Layer 11 of a small transformer language model trained on English Wikipedia (15 layers, counted from 0, width 96).
A neuron's activation on a vector x is GELU(gate . x) times (in . x), where the dot is the dot product.

Input weights of the MLP neurons that the questions are about. A number n stands for (n - 128) times 0.0077.
n23 gate: 121, 165, 104, 101, 142, 167, 156, 131, 150, 163, 89, 145, 145, 178, 104, 154, 124, 106, 160, 79, 172, 158, 113, 149, 140, 105, 147, 87, 155, 119, 89, 91, 176, 138, 128, 153, 186, 91, 122, 135, 134, 116, 136, 113, 106, 169, 179, 181, 100, 118, 132, 124, 134, 155, 148, 152, 150, 84, 84, 143, 102, 136, 115, 171, 143, 137, 106, 97, 100, 104, 170, 176, 159, 111, 138, 171, 86, 145, 111, 136, 155, 87, 115, 125, 107, 70, 151, 131, 167, 143, 179, 95, 92, 111, 99, 106
n24 gate: 131, 105, 89, 88, 107, 89, 84, 127, 96, 92, 144, 98, 93, 82, 129, 175, 148, 111, 151, 140, 172, 100, 105, 146, 120, 155, 153, 136, 181, 127, 53, 162, 119, 126, 136, 104, 127, 67, 104, 161, 146, 133, 116, 176, 142, 140, 112, 145, 196, 141, 170, 134, 94, 136, 150, 168, 165, 129, 125, 235, 148, 127, 149, 166, 98, 165, 133, 164, 129, 207, 168, 111, 122, 128, 183, 127, 146, 81, 133, 136, 85, 111, 148, 65, 122, 145, 169, 150, 137, 111, 185, 142, 149, 131, 116, 146
n49 gate: 103, 154, 140, 136, 110, 147, 125, 119, 138, 157, 90, 123, 110, 82, 118, 144, 138, 166, 147, 85, 165, 135, 115, 72, 197, 129, 114, 142, 110, 105, 142, 108, 99, 156, 140, 105, 158, 85, 111, 77, 92, 83, 144, 114, 136, 101, 114, 82, 146, 123, 178, 172, 119, 94, 193, 133, 126, 88, 144, 143, 113, 127, 160, 129, 102, 149, 45, 145, 146, 110, 170, 148, 120, 131, 127, 128, 143, 91, 100, 135, 142, 109, 145, 141, 187, 130, 132, 61, 99, 88, 92, 86, 115, 98, 152, 83
n59 gate: 185, 113, 93, 138, 79, 105, 98, 109, 112, 104, 99, 201, 150, 141, 116, 132, 155, 130, 141, 155, 156, 200, 188, 152, 99, 69, 122, 138, 152, 106, 169, 206, 127, 81, 144, 133, 55, 116, 196, 107, 48, 139, 109, 124, 170, 161, 107, 125, 180, 144, 144, 177, 114, 125, 132, 148, 105, 157, 108, 177, 100, 78, 132, 88, 112, 103, 116, 138, 138, 151, 155, 97, 195, 133, 137, 142, 153, 89, 159, 134, 144, 103, 124, 131, 149, 86, 228, 180, 143, 136, 121, 128, 121, 20, 139, 110
n60 gate: 121, 150, 80, 98, 107, 142, 107, 121, 95, 107, 107, 187, 162, 158, 111, 160, 94, 142, 141, 89, 191, 154, 203, 85, 106, 127, 122, 91, 103, 157, 118, 155, 173, 145, 127, 149, 171, 126, 139, 149, 145, 137, 105, 118, 108, 126, 145, 104, 134, 157, 137, 125, 126, 157, 110, 118, 140, 111, 152, 196, 131, 154, 104, 149, 98, 136, 165, 106, 66, 145, 159, 191, 126, 103, 148, 146, 143, 111, 185, 110, 160, 119, 129, 135, 130, 107, 123, 151, 125, 207, 103, 186, 154, 78, 103, 157
n75 gate: 149, 139, 138, 128, 127, 87, 91, 171, 96, 126, 153, 135, 95, 70, 138, 64, 144, 156, 104, 207, 131, 118, 142, 125, 135, 104, 142, 94, 192, 116, 112, 148, 39, 149, 134, 178, 86, 141, 70, 124, 102, 119, 194, 104, 87, 106, 158, 142, 133, 141, 131, 170, 103, 141, 114, 69, 108, 158, 143, 95, 130, 131, 161, 146, 123, 89, 85, 93, 168, 192, 153, 60, 158, 129, 93, 130, 182, 82, 149, 131, 110, 81, 116, 108, 179, 127, 109, 155, 108, 125, 164, 68, 151, 145, 190, 123
n96 gate: 75, 161, 148, 101, 135, 100, 162, 119, 154, 94, 144, 167, 116, 48, 119, 67, 102, 109, 116, 104, 89, 105, 168, 75, 156, 107, 69, 171, 166, 123, 136, 105, 177, 102, 194, 141, 161, 138, 133, 156, 131, 151, 96, 157, 195, 144, 186, 114, 138, 103, 133, 102, 134, 112, 147, 129, 118, 145, 140, 89, 145, 133, 94, 163, 88, 90, 135, 75, 87, 111, 157, 156, 110, 97, 90, 146, 169, 128, 179, 94, 131, 107, 135, 91, 194, 122, 136, 151, 77, 95, 121, 118, 150, 120, 180, 100
n104 gate: 96, 104, 155, 141, 113, 167, 181, 119, 124, 158, 94, 97, 90, 123, 113, 141, 103, 108, 162, 135, 169, 108, 141, 90, 126, 137, 102, 104, 137, 140, 179, 165, 99, 161, 112, 108, 194, 105, 86, 87, 138, 111, 95, 86, 110, 111, 138, 95, 147, 64, 115, 94, 165, 115, 152, 149, 165, 153, 119, 118, 84, 129, 119, 93, 112, 178, 150, 181, 121, 96, 108, 142, 113, 79, 136, 144, 140, 104, 215, 117, 115, 123, 141, 117, 112, 86, 160, 91, 81, 162, 125, 227, 160, 175, 200, 86
n110 gate: 109, 72, 152, 84, 89, 159, 107, 80, 116, 154, 177, 60, 130, 37, 161, 168, 160, 107, 53, 168, 130, 111, 88, 157, 159, 85, 174, 135, 130, 101, 103, 135, 112, 94, 90, 164, 113, 134, 202, 109, 94, 80, 134, 174, 155, 123, 180, 86, 92, 114, 158, 149, 139, 131, 126, 87, 204, 115, 136, 171, 128, 109, 80, 88, 170, 91, 113, 156, 100, 130, 114, 94, 161, 157, 62, 136, 153, 91, 86, 92, 101, 133, 170, 101, 136, 99, 108, 108, 78, 139, 136, 131, 160, 120, 130, 130
n148 gate: 181, 135, 91, 166, 86, 97, 131, 191, 167, 147, 136, 163, 97, 131, 110, 108, 98, 144, 162, 81, 141, 119, 112, 109, 155, 114, 126, 114, 67, 152, 116, 152, 133, 87, 159, 111, 130, 102, 159, 105, 109, 165, 150, 102, 130, 130, 173, 180, 153, 97, 193, 112, 137, 98, 136, 133, 108, 102, 150, 61, 144, 182, 115, 132, 122, 139, 104, 103, 106, 115, 121, 135, 103, 161, 135, 150, 129, 123, 124, 110, 109, 143, 175, 84, 106, 125, 163, 93, 106, 98, 148, 101, 138, 174, 165, 90
n152 gate: 129, 136, 134, 132, 164, 94, 120, 29, 135, 107, 173, 168, 125, 181, 137, 96, 65, 143, 121, 213, 172, 109, 184, 155, 31, 32, 129, 160, 142, 183, 81, 75, 136, 167, 112, 153, 127, 94, 240, 150, 34, 68, 104, 79, 74, 160, 113, 64, 132, 112, 211, 163, 84, 138, 169, 122, 52, 163, 97, 120, 192, 88, 154, 97, 80, 70, 207, 142, 152, 89, 70, 98, 153, 116, 173, 151, 140, 135, 112, 149, 173, 87, 125, 58, 109, 161, 180, 168, 150, 180, 168, 181, 190, 73, 117, 164
n163 gate: 148, 113, 133, 156, 103, 88, 157, 123, 122, 167, 134, 147, 175, 145, 102, 130, 194, 138, 133, 162, 156, 102, 71, 103, 118, 94, 84, 90, 135, 95, 177, 124, 94, 103, 178, 162, 137, 120, 133, 145, 74, 102, 134, 150, 155, 110, 121, 141, 190, 160, 163, 147, 170, 120, 145, 110, 132, 176, 138, 142, 83, 55, 127, 134, 88, 70, 131, 104, 77, 135, 99, 119, 76, 86, 138, 135, 131, 162, 162, 105, 170, 45, 158, 117, 150, 105, 115, 97, 117, 102, 124, 82, 151, 120, 141, 152
n173 gate: 94, 137, 99, 69, 126, 154, 162, 134, 109, 97, 120, 120, 109, 135, 236, 98, 134, 98, 120, 177, 120, 119, 56, 83, 181, 133, 217, 103, 160, 56, 172, 109, 97, 200, 109, 109, 128, 161, 110, 131, 190, 127, 95, 149, 89, 144, 141, 165, 150, 68, 103, 140, 134, 135, 128, 144, 136, 73, 185, 129, 92, 166, 126, 122, 80, 120, 186, 148, 179, 96, 160, 108, 134, 115, 142, 106, 113, 127, 167, 129, 97, 158, 176, 158, 143, 105, 125, 103, 108, 128, 87, 114, 122, 95, 123, 147
n23 in: 117, 85, 98, 149, 119, 134, 202, 95, 196, 129, 129, 180, 141, 166, 118, 169, 124, 193, 174, 152, 165, 125, 92, 121, 143, 53, 180, 86, 106, 143, 176, 109, 162, 97, 108, 112, 144, 167, 174, 147, 131, 168, 155, 127, 96, 176, 70, 148, 115, 132, 121, 171, 199, 131, 120, 153, 122, 171, 139, 124, 100, 154, 150, 124, 148, 193, 99, 108, 121, 101, 126, 134, 183, 116, 194, 57, 115, 83, 144, 161, 150, 74, 155, 122, 163, 123, 100, 179, 77, 116, 155, 150, 141, 95, 94, 99
n24 in: 120, 170, 141, 104, 155, 147, 94, 103, 152, 143, 103, 87, 72, 157, 118, 80, 83, 186, 81, 148, 108, 92, 170, 165, 113, 109, 75, 150, 84, 171, 158, 97, 174, 85, 114, 86, 164, 154, 19, 66, 118, 58, 100, 112, 97, 122, 129, 87, 97, 160, 137, 132, 75, 84, 128, 129, 94, 156, 173, 174, 182, 92, 69, 161, 145, 85, 102, 89, 162, 154, 144, 153, 111, 155, 143, 182, 136, 163, 134, 134, 135, 135, 161, 177, 181, 134, 171, 161, 198, 121, 133, 146, 134, 177, 151, 150
n49 in: 140, 98, 92, 117, 135, 169, 143, 168, 142, 131, 124, 171, 217, 212, 121, 112, 156, 136, 123, 115, 163, 101, 101, 68, 82, 159, 133, 150, 107, 181, 107, 155, 109, 89, 107, 94, 185, 86, 102, 142, 94, 151, 111, 77, 118, 177, 134, 169, 95, 100, 116, 146, 102, 104, 140, 66, 79, 82, 72, 114, 89, 196, 76, 105, 174, 122, 144, 56, 119, 102, 66, 102, 146, 137, 83, 148, 157, 133, 157, 162, 105, 129, 134, 104, 175, 119, 127, 145, 122, 102, 113, 92, 146, 98, 123, 109
n59 in: 148, 102, 152, 88, 159, 100, 89, 129, 120, 182, 106, 90, 95, 114, 213, 129, 172, 138, 113, 158, 116, 123, 193, 161, 153, 134, 164, 182, 51, 49, 90, 94, 123, 86, 113, 149, 135, 123, 114, 136, 116, 163, 144, 131, 78, 101, 85, 51, 105, 73, 148, 135, 161, 135, 116, 84, 150, 175, 119, 121, 170, 88, 133, 112, 121, 126, 215, 162, 135, 83, 171, 117, 150, 166, 114, 106, 95, 79, 121, 182, 169, 154, 175, 112, 183, 99, 117, 150, 15, 152, 138, 146, 78, 158, 159, 75
n60 in: 117, 109, 119, 92, 185, 152, 112, 107, 124, 106, 108, 157, 160, 119, 71, 47, 114, 74, 86, 98, 177, 171, 146, 140, 153, 134, 157, 90, 118, 86, 128, 174, 139, 129, 103, 141, 130, 103, 118, 154, 98, 161, 97, 140, 166, 98, 116, 57, 158, 153, 134, 129, 70, 188, 123, 130, 117, 99, 142, 146, 107, 160, 120, 172, 76, 121, 134, 134, 98, 134, 117, 110, 162, 178, 144, 134, 169, 77, 145, 131, 153, 162, 158, 134, 135, 148, 20, 144, 117, 160, 121, 151, 154, 92, 140, 108
n75 in: 122, 175, 153, 151, 225, 138, 160, 120, 176, 146, 149, 155, 85, 108, 127, 165, 129, 97, 165, 118, 122, 111, 87, 150, 147, 185, 95, 119, 125, 143, 142, 78, 137, 170, 124, 100, 200, 105, 140, 141, 120, 116, 143, 152, 79, 128, 104, 165, 97, 122, 128, 121, 153, 84, 163, 146, 101, 63, 101, 196, 177, 177, 102, 113, 124, 70, 111, 134, 108, 68, 147, 121, 118, 88, 122, 151, 64, 158, 129, 115, 117, 145, 123, 163, 78, 73, 136, 143, 147, 147, 117, 173, 135, 127, 117, 136
n96 in: 102, 134, 116, 189, 63, 137, 67, 140, 87, 163, 77, 133, 175, 193, 68, 165, 144, 156, 112, 108, 127, 81, 111, 137, 87, 102, 136, 103, 162, 137, 125, 162, 228, 164, 144, 118, 155, 72, 115, 85, 156, 129, 123, 153, 90, 44, 163, 231, 127, 156, 148, 147, 115, 64, 146, 179, 124, 103, 171, 248, 118, 90, 124, 104, 149, 135, 116, 115, 203, 166, 114, 180, 173, 169, 170, 175, 63, 124, 61, 142, 139, 96, 195, 115, 55, 62, 90, 89, 160, 134, 121, 72, 136, 55, 88, 168
n104 in: 115, 154, 160, 184, 137, 125, 124, 106, 113, 105, 90, 104, 131, 132, 83, 109, 85, 189, 163, 149, 109, 138, 138, 137, 187, 153, 165, 123, 122, 151, 138, 155, 97, 190, 92, 135, 144, 120, 84, 111, 108, 122, 141, 60, 82, 122, 122, 160, 124, 136, 70, 92, 112, 127, 147, 102, 109, 124, 114, 135, 148, 118, 158, 115, 185, 115, 143, 205, 109, 126, 136, 91, 115, 165, 44, 140, 157, 174, 175, 194, 128, 132, 134, 119, 106, 82, 70, 89, 41, 134, 97, 114, 91, 150, 175, 108
n110 in: 54, 28, 149, 87, 116, 134, 101, 185, 101, 133, 194, 89, 154, 46, 154, 123, 142, 158, 108, 163, 167, 109, 156, 161, 135, 94, 153, 124, 82, 137, 200, 163, 173, 115, 136, 193, 141, 140, 149, 104, 111, 111, 81, 238, 111, 88, 132, 156, 128, 100, 128, 134, 125, 129, 96, 81, 119, 103, 140, 127, 134, 34, 74, 73, 93, 72, 162, 117, 180, 173, 145, 92, 161, 39, 124, 102, 221, 91, 148, 86, 81, 127, 158, 42, 109, 144, 92, 136, 72, 126, 66, 73, 142, 49, 231, 159
n148 in: 114, 136, 191, 138, 128, 141, 124, 144, 145, 159, 111, 161, 158, 164, 98, 153, 52, 188, 179, 126, 167, 98, 154, 60, 162, 138, 64, 121, 132, 125, 202, 26, 168, 87, 177, 116, 162, 85, 40, 123, 130, 185, 132, 174, 139, 114, 168, 113, 122, 151, 143, 145, 127, 129, 103, 55, 199, 170, 148, 125, 97, 74, 149, 150, 64, 132, 158, 226, 140, 98, 137, 145, 105, 144, 121, 64, 160, 160, 103, 137, 115, 148, 84, 177, 146, 132, 140, 124, 107, 120, 121, 137, 139, 116, 116, 135
n152 in: 67, 109, 110, 144, 77, 155, 148, 76, 97, 81, 176, 78, 124, 177, 55, 185, 77, 94, 165, 114, 186, 95, 90, 228, 120, 76, 140, 237, 106, 84, 168, 148, 101, 96, 73, 80, 140, 141, 233, 95, 89, 68, 57, 149, 142, 76, 99, 159, 148, 145, 151, 124, 77, 179, 92, 51, 136, 62, 153, 159, 103, 132, 137, 115, 69, 205, 47, 148, 119, 119, 122, 139, 115, 174, 166, 114, 131, 148, 100, 192, 167, 91, 147, 133, 113, 146, 74, 116, 116, 169, 155, 115, 188, 128, 243, 104
n163 in: 59, 143, 81, 147, 76, 112, 75, 161, 116, 161, 170, 180, 123, 194, 131, 170, 122, 132, 137, 156, 142, 137, 126, 63, 129, 120, 109, 115, 141, 130, 141, 99, 107, 141, 106, 111, 155, 171, 166, 84, 85, 185, 136, 96, 180, 115, 140, 143, 53, 110, 125, 62, 165, 70, 119, 112, 127, 116, 144, 63, 142, 129, 142, 144, 154, 181, 140, 145, 119, 134, 139, 147, 139, 138, 137, 83, 118, 144, 197, 53, 82, 54, 190, 118, 85, 137, 98, 135, 94, 122, 101, 147, 97, 167, 157, 175
n173 in: 133, 79, 138, 142, 155, 117, 131, 120, 115, 139, 142, 190, 162, 183, 106, 85, 92, 116, 142, 114, 93, 80, 83, 144, 177, 113, 140, 130, 145, 131, 91, 72, 91, 120, 123, 189, 88, 139, 100, 58, 146, 203, 102, 194, 105, 176, 193, 101, 156, 131, 155, 55, 116, 104, 104, 130, 128, 161, 119, 99, 173, 170, 138, 117, 140, 107, 132, 99, 130, 124, 115, 105, 127, 100, 140, 123, 103, 216, 148, 124, 143, 78, 115, 118, 111, 129, 90, 138, 93, 129, 194, 85, 135, 107, 94, 137

Each question shows a token from some text and the vector x that enters the MLP there. A number n stands for (n - 128) times 0.02.

" bin": 101, 141, 120, 115, 101, 123, 122, 148, 112, 117, 92, 106, 125, 135, 134, 83, 110, 120, 116, 131, 151, 110, 112, 144, 161, 145, 119, 147, 129, 91, 128, 87, 131, 115, 168, 143, 142, 145, 141, 135, 133, 131, 135, 154, 144, 110, 182, 141, 124, 120, 151, 112, 125, 122, 142, 123, 145, 103, 107, 113, 124, 119, 73, 125, 109, 121, 140, 100, 90, 111, 154, 230, 133, 137, 133, 145, 149, 141, 137, 85, 78, 131, 158, 93, 132, 94, 131, 151, 62, 144, 94, 169, 119, 129, 94, 125
The most active neuron and its activation: n110, at about 3.9

" |": 129, 151, 107, 118, 130, 128, 115, 111, 124, 111, 109, 125, 109, 147, 84, 99, 116, 132, 127, 131, 111, 124, 134, 92, 152, 81, 120, 139, 134, 133, 144, 177, 151, 130, 154, 123, 163, 157, 158, 156, 135, 158, 166, 141, 155, 137, 158, 142, 162, 127, 139, 138, 122, 138, 116, 165, 113, 135, 147, 128, 103, 145, 80, 125, 97, 119, 143, 134, 87, 134, 151, 125, 113, 121, 134, 223, 110, 130, 155, 198, 120, 130, 149, 127, 117, 121, 132, 156, 64, 143, 119, 146, 148, 112, 127, 110
The most active neuron and its activation: n60, at about 6.2

" un": 107, 118, 130, 126, 101, 106, 168, 154, 100, 123, 141, 95, 101, 108, 122, 111, 130, 143, 112, 130, 130, 131, 119, 130, 126, 118, 149, 126, 154, 134, 164, 115, 138, 104, 147, 144, 155, 103, 141, 117, 139, 140, 89, 144, 163, 126, 179, 161, 113, 141, 173, 121, 167, 139, 163, 134, 161, 117, 142, 131, 143, 102, 118, 129, 135, 100, 141, 137, 103, 160, 125, 171, 118, 135, 113, 196, 118, 78, 158, 65, 108, 122, 153, 120, 94, 157, 75, 143, 66, 122, 161, 138, 122, 127, 128, 93
Which three neurons fire most, strongest first? n110, n96, n163

" —": 101, 187, 127, 102, 152, 105, 151, 139, 154, 138, 112, 124, 132, 116, 82, 108, 145, 121, 144, 74, 124, 121, 141, 74, 80, 111, 94, 101, 116, 159, 112, 122, 126, 125, 131, 151, 140, 140, 94, 145, 154, 174, 124, 141, 147, 140, 118, 173, 153, 131, 152, 149, 107, 146, 141, 146, 165, 144, 91, 133, 134, 133, 106, 107, 157, 127, 131, 119, 91, 132, 161, 166, 96, 101, 137, 156, 133, 130, 140, 102, 121, 123, 183, 85, 125, 172, 84, 127, 83, 126, 150, 106, 163, 113, 142, 98
The two highest activations, in order: n60, n96

"s": 121, 108, 104, 129, 92, 175, 135, 116, 107, 140, 84, 129, 115, 187, 72, 119, 143, 142, 113, 128, 113, 147, 138, 105, 140, 119, 128, 136, 139, 155, 123, 135, 107, 133, 126, 121, 168, 143, 146, 167, 98, 156, 141, 121, 109, 98, 171, 127, 129, 134, 145, 140, 107, 128, 152, 132, 103, 145, 103, 157, 104, 143, 97, 150, 155, 111, 137, 107, 105, 105, 105, 144, 135, 156, 146, 186, 117, 164, 135, 143, 95, 119, 166, 120, 101, 149, 127, 155, 55, 135, 144, 111, 161, 90, 138, 104
The most active neuron and its activation: n60, at about 3.1

" appeared": 124, 112, 134, 122, 170, 139, 150, 123, 93, 119, 126, 69, 122, 133, 94, 101, 124, 117, 129, 103, 108, 106, 138, 109, 147, 91, 94, 167, 145, 124, 124, 121, 129, 103, 138, 132, 145, 120, 128, 142, 92, 176, 96, 124, 152, 132, 134, 147, 128, 138, 117, 152, 145, 148, 203, 148, 137, 111, 110, 127, 127, 154, 112, 173, 111, 114, 137, 167, 94, 172, 130, 143, 130, 151, 138, 162, 100, 150, 96, 143, 114, 120, 117, 146, 148, 133, 123, 146, 63, 117, 116, 127, 113, 111, 141, 60
Which neuron lights up most? n49

"as": 158, 163, 169, 125, 107, 106, 127, 138, 126, 118, 84, 122, 127, 148, 96, 147, 106, 138, 147, 143, 82, 123, 99, 91, 158, 130, 95, 158, 127, 134, 134, 124, 128, 125, 172, 99, 124, 168, 98, 117, 150, 110, 110, 134, 163, 114, 144, 180, 121, 108, 137, 113, 141, 132, 129, 120, 125, 125, 133, 161, 127, 88, 132, 143, 145, 86, 135, 119, 110, 129, 128, 123, 112, 124, 125, 194, 113, 154, 120, 83, 145, 152, 187, 142, 125, 98, 130, 136, 69, 127, 133, 88, 175, 90, 124, 131
The most active neuron and its activation: n96, at about 9.7

"25": 98, 164, 102, 129, 151, 102, 146, 123, 142, 168, 81, 147, 143, 132, 78, 142, 137, 166, 118, 140, 163, 134, 130, 67, 133, 100, 126, 138, 116, 145, 118, 161, 128, 149, 124, 106, 145, 116, 175, 155, 172, 134, 165, 102, 128, 117, 157, 135, 161, 139, 160, 155, 121, 138, 165, 154, 97, 111, 150, 111, 140, 124, 116, 132, 108, 138, 124, 144, 90, 160, 146, 172, 141, 145, 148, 179, 147, 151, 105, 156, 149, 101, 155, 150, 118, 154, 131, 142, 92, 100, 170, 69, 151, 113, 115, 99
Which three neurons fire most, strongest first? n23, n96, n49

" the": 142, 141, 115, 122, 129, 108, 108, 106, 113, 81, 101, 109, 138, 130, 106, 120, 136, 110, 108, 124, 108, 101, 134, 99, 149, 80, 147, 113, 122, 125, 123, 144, 143, 126, 153, 139, 121, 128, 124, 116, 137, 170, 121, 157, 102, 180, 184, 107, 141, 119, 185, 152, 123, 129, 108, 151, 127, 135, 135, 135, 120, 135, 120, 163, 127, 109, 152, 133, 75, 129, 168, 127, 132, 231, 147, 164, 153, 140, 137, 162, 126, 101, 154, 117, 127, 117, 111, 148, 66, 125, 142, 121, 138, 137, 150, 91
Which neuron lights up most? n60

"|": 134, 160, 132, 112, 126, 141, 117, 77, 64, 169, 112, 121, 118, 108, 116, 129, 129, 157, 111, 113, 125, 133, 129, 119, 106, 96, 108, 123, 141, 120, 165, 140, 180, 111, 79, 144, 103, 142, 147, 106, 159, 145, 125, 117, 169, 140, 140, 177, 179, 126, 182, 156, 150, 135, 141, 117, 132, 92, 123, 112, 120, 116, 131, 124, 139, 144, 132, 178, 98, 124, 159, 152, 122, 154, 96, 160, 121, 114, 137, 156, 98, 105, 144, 164, 105, 118, 125, 130, 60, 124, 143, 120, 116, 108, 139, 126
Which neuron lights up most? n59

" Un": 98, 118, 125, 112, 145, 103, 179, 134, 76, 120, 140, 117, 129, 118, 125, 107, 115, 130, 122, 149, 130, 118, 112, 125, 169, 101, 107, 80, 149, 132, 113, 131, 164, 120, 129, 132, 131, 147, 124, 110, 128, 157, 107, 132, 159, 136, 167, 165, 147, 168, 145, 133, 149, 119, 161, 155, 139, 135, 122, 123, 161, 90, 117, 130, 130, 88, 154, 136, 92, 155, 115, 160, 116, 131, 113, 212, 133, 97, 132, 98, 122, 128, 162, 121, 113, 137, 114, 147, 59, 133, 157, 121, 103, 141, 175, 102
The most active neuron and its activation: n110, at about 5.6

"sm": 118, 144, 92, 106, 114, 154, 87, 141, 158, 161, 49, 115, 135, 141, 132, 119, 118, 126, 124, 103, 136, 98, 133, 108, 165, 114, 98, 91, 159, 91, 139, 130, 128, 153, 159, 134, 142, 112, 129, 118, 113, 165, 69, 110, 177, 69, 146, 112, 122, 156, 139, 128, 98, 141, 130, 120, 134, 100, 145, 148, 103, 131, 110, 151, 119, 122, 95, 138, 137, 123, 145, 147, 141, 133, 127, 174, 131, 168, 133, 90, 147, 115, 117, 151, 155, 90, 106, 138, 74, 129, 112, 112, 129, 106, 60, 121
Which neuron lights up most? n60

" tie": 98, 155, 131, 172, 115, 130, 119, 108, 138, 130, 108, 119, 97, 131, 150, 132, 125, 139, 123, 121, 136, 131, 151, 100, 165, 127, 130, 176, 150, 100, 160, 138, 128, 110, 152, 126, 135, 129, 153, 142, 94, 91, 90, 146, 142, 134, 217, 170, 144, 153, 130, 152, 153, 123, 128, 136, 154, 138, 107, 113, 120, 144, 133, 141, 133, 107, 147, 121, 74, 121, 145, 204, 113, 152, 115, 177, 142, 129, 134, 90, 86, 111, 167, 108, 104, 135, 121, 155, 63, 137, 131, 116, 141, 162, 127, 99
The most active neuron and its activation: n163, at about 2.9

" mig": 123, 151, 124, 145, 121, 137, 113, 128, 87, 125, 118, 77, 127, 126, 136, 134, 139, 130, 112, 110, 147, 105, 127, 88, 145, 129, 81, 150, 168, 110, 148, 123, 138, 99, 198, 178, 141, 160, 165, 148, 121, 107, 95, 144, 184, 106, 190, 107, 94, 137, 112, 142, 137, 133, 128, 146, 99, 99, 92, 94, 116, 133, 123, 153, 108, 101, 117, 107, 89, 124, 156, 180, 140, 132, 117, 174, 114, 152, 148, 109, 88, 131, 149, 123, 96, 125, 119, 140, 80, 109, 96, 161, 139, 146, 123, 113
Which neuron lights up most? n163

" website": 101, 136, 115, 131, 166, 110, 138, 123, 138, 115, 124, 109, 149, 177, 140, 134, 135, 129, 144, 130, 118, 101, 131, 99, 136, 144, 87, 165, 158, 108, 128, 141, 122, 117, 142, 158, 167, 128, 161, 158, 124, 84, 138, 127, 169, 85, 124, 172, 137, 128, 166, 142, 114, 152, 122, 119, 161, 121, 121, 127, 128, 153, 84, 158, 100, 114, 126, 140, 98, 132, 157, 142, 124, 171, 109, 230, 133, 147, 120, 127, 99, 138, 140, 132, 114, 91, 116, 163, 67, 105, 106, 140, 162, 109, 117, 94
The most active neuron and its activation: n96, at about 2.9

"ng": 83, 125, 110, 151, 104, 119, 125, 140, 146, 132, 133, 121, 124, 145, 159, 123, 139, 103, 165, 121, 145, 108, 170, 54, 138, 142, 86, 155, 192, 89, 126, 133, 130, 130, 162, 102, 174, 137, 131, 138, 111, 151, 127, 136, 151, 115, 173, 104, 152, 149, 150, 135, 120, 114, 138, 109, 123, 87, 135, 112, 110, 114, 115, 173, 117, 145, 136, 138, 111, 98, 124, 130, 144, 171, 110, 191, 161, 151, 150, 136, 137, 128, 131, 137, 117, 130, 107, 136, 64, 106, 100, 86, 132, 107, 128, 154
Which neuron lights up most? n163

" career": 117, 130, 103, 136, 129, 102, 151, 120, 177, 157, 128, 107, 111, 136, 140, 125, 150, 140, 126, 107, 98, 147, 137, 76, 131, 120, 145, 168, 125, 126, 144, 166, 130, 118, 131, 142, 144, 120, 159, 120, 87, 104, 127, 120, 146, 131, 157, 186, 149, 136, 151, 155, 133, 145, 136, 118, 124, 132, 110, 135, 116, 109, 123, 141, 146, 134, 126, 128, 68, 130, 186, 178, 142, 174, 118, 168, 145, 155, 96, 141, 93, 113, 161, 95, 145, 172, 118, 150, 70, 143, 125, 128, 157, 116, 134, 65
Which neuron lights up most? n49

" 2017": 100, 191, 131, 114, 147, 100, 136, 98, 152, 189, 111, 99, 124, 126, 86, 132, 147, 172, 103, 135, 136, 116, 126, 106, 155, 101, 131, 115, 116, 154, 104, 140, 144, 130, 130, 124, 105, 134, 118, 108, 137, 157, 143, 87, 129, 123, 123, 194, 183, 150, 175, 189, 131, 135, 153, 148, 116, 97, 96, 87, 139, 145, 124, 99, 134, 130, 134, 159, 89, 128, 156, 195, 139, 145, 128, 185, 124, 139, 121, 157, 113, 120, 138, 152, 116, 146, 111, 111, 91, 132, 158, 105, 128, 113, 108, 98
The most active neuron and its activation: n23, at about 2.8

" failed": 103, 149, 96, 103, 139, 137, 173, 94, 116, 121, 104, 96, 98, 144, 144, 87, 140, 162, 136, 116, 110, 127, 123, 142, 139, 118, 101, 191, 154, 130, 104, 109, 149, 100, 155, 151, 122, 135, 134, 113, 117, 182, 96, 134, 125, 141, 159, 158, 102, 157, 124, 166, 121, 138, 171, 120, 124, 135, 121, 140, 175, 134, 117, 176, 132, 126, 153, 141, 83, 166, 140, 112, 135, 165, 129, 133, 119, 152, 125, 134, 117, 108, 179, 90, 139, 138, 110, 112, 63, 124, 134, 129, 106, 98, 130, 98
The two highest activations, in order: n24, n96

" first": 139, 153, 97, 163, 126, 99, 166, 106, 140, 128, 101, 112, 116, 136, 110, 95, 122, 109, 138, 108, 140, 139, 130, 81, 162, 112, 151, 151, 172, 130, 145, 126, 145, 147, 143, 131, 164, 134, 116, 116, 84, 156, 137, 123, 145, 122, 221, 161, 125, 118, 150, 159, 140, 121, 161, 96, 162, 128, 87, 134, 142, 104, 135, 135, 150, 111, 164, 158, 90, 129, 131, 144, 170, 194, 134, 116, 145, 110, 115, 134, 123, 125, 155, 147, 123, 145, 144, 160, 76, 140, 167, 108, 106, 129, 110, 93
The most active neuron and its activation: n148, at about 5.1

"\n\n": 127, 158, 121, 101, 128, 117, 149, 120, 117, 32, 146, 96, 114, 129, 126, 104, 144, 106, 93, 141, 123, 109, 135, 127, 135, 80, 147, 122, 139, 113, 124, 154, 158, 116, 131, 157, 139, 150, 116, 140, 128, 98, 121, 125, 125, 131, 99, 134, 136, 147, 191, 139, 118, 147, 126, 134, 141, 148, 127, 118, 137, 128, 115, 114, 95, 118, 144, 135, 113, 157, 163, 125, 137, 114, 148, 188, 141, 144, 89, 152, 149, 99, 134, 146, 111, 99, 116, 150, 44, 135, 139, 118, 133, 107, 141, 75
Which neuron lights up most? n152

" control": 101, 153, 109, 114, 126, 130, 156, 124, 140, 102, 135, 90, 117, 168, 141, 129, 132, 112, 111, 139, 122, 91, 140, 130, 162, 104, 116, 131, 145, 103, 107, 155, 124, 121, 146, 134, 118, 143, 153, 132, 114, 108, 101, 138, 116, 118, 124, 158, 119, 143, 183, 132, 125, 142, 134, 123, 133, 138, 98, 126, 128, 127, 111, 121, 107, 105, 136, 150, 102, 151, 159, 146, 144, 159, 124, 193, 133, 163, 108, 125, 110, 86, 147, 116, 126, 123, 116, 146, 32, 107, 133, 109, 162, 127, 128, 90
The two highest activations, in order: n152, n110

" was": 104, 126, 118, 135, 134, 138, 134, 120, 109, 100, 141, 98, 119, 135, 91, 76, 135, 172, 153, 99, 91, 129, 138, 123, 117, 122, 64, 167, 136, 109, 114, 119, 172, 119, 164, 147, 159, 156, 108, 137, 103, 157, 126, 172, 132, 136, 153, 131, 133, 152, 124, 142, 138, 168, 191, 154, 158, 97, 132, 119, 115, 134, 126, 168, 94, 114, 142, 154, 119, 154, 143, 102, 121, 159, 140, 144, 111, 120, 68, 161, 79, 128, 112, 150, 155, 152, 122, 152, 88, 128, 140, 163, 117, 100, 159, 105
The two highest activations, in order: n24, n163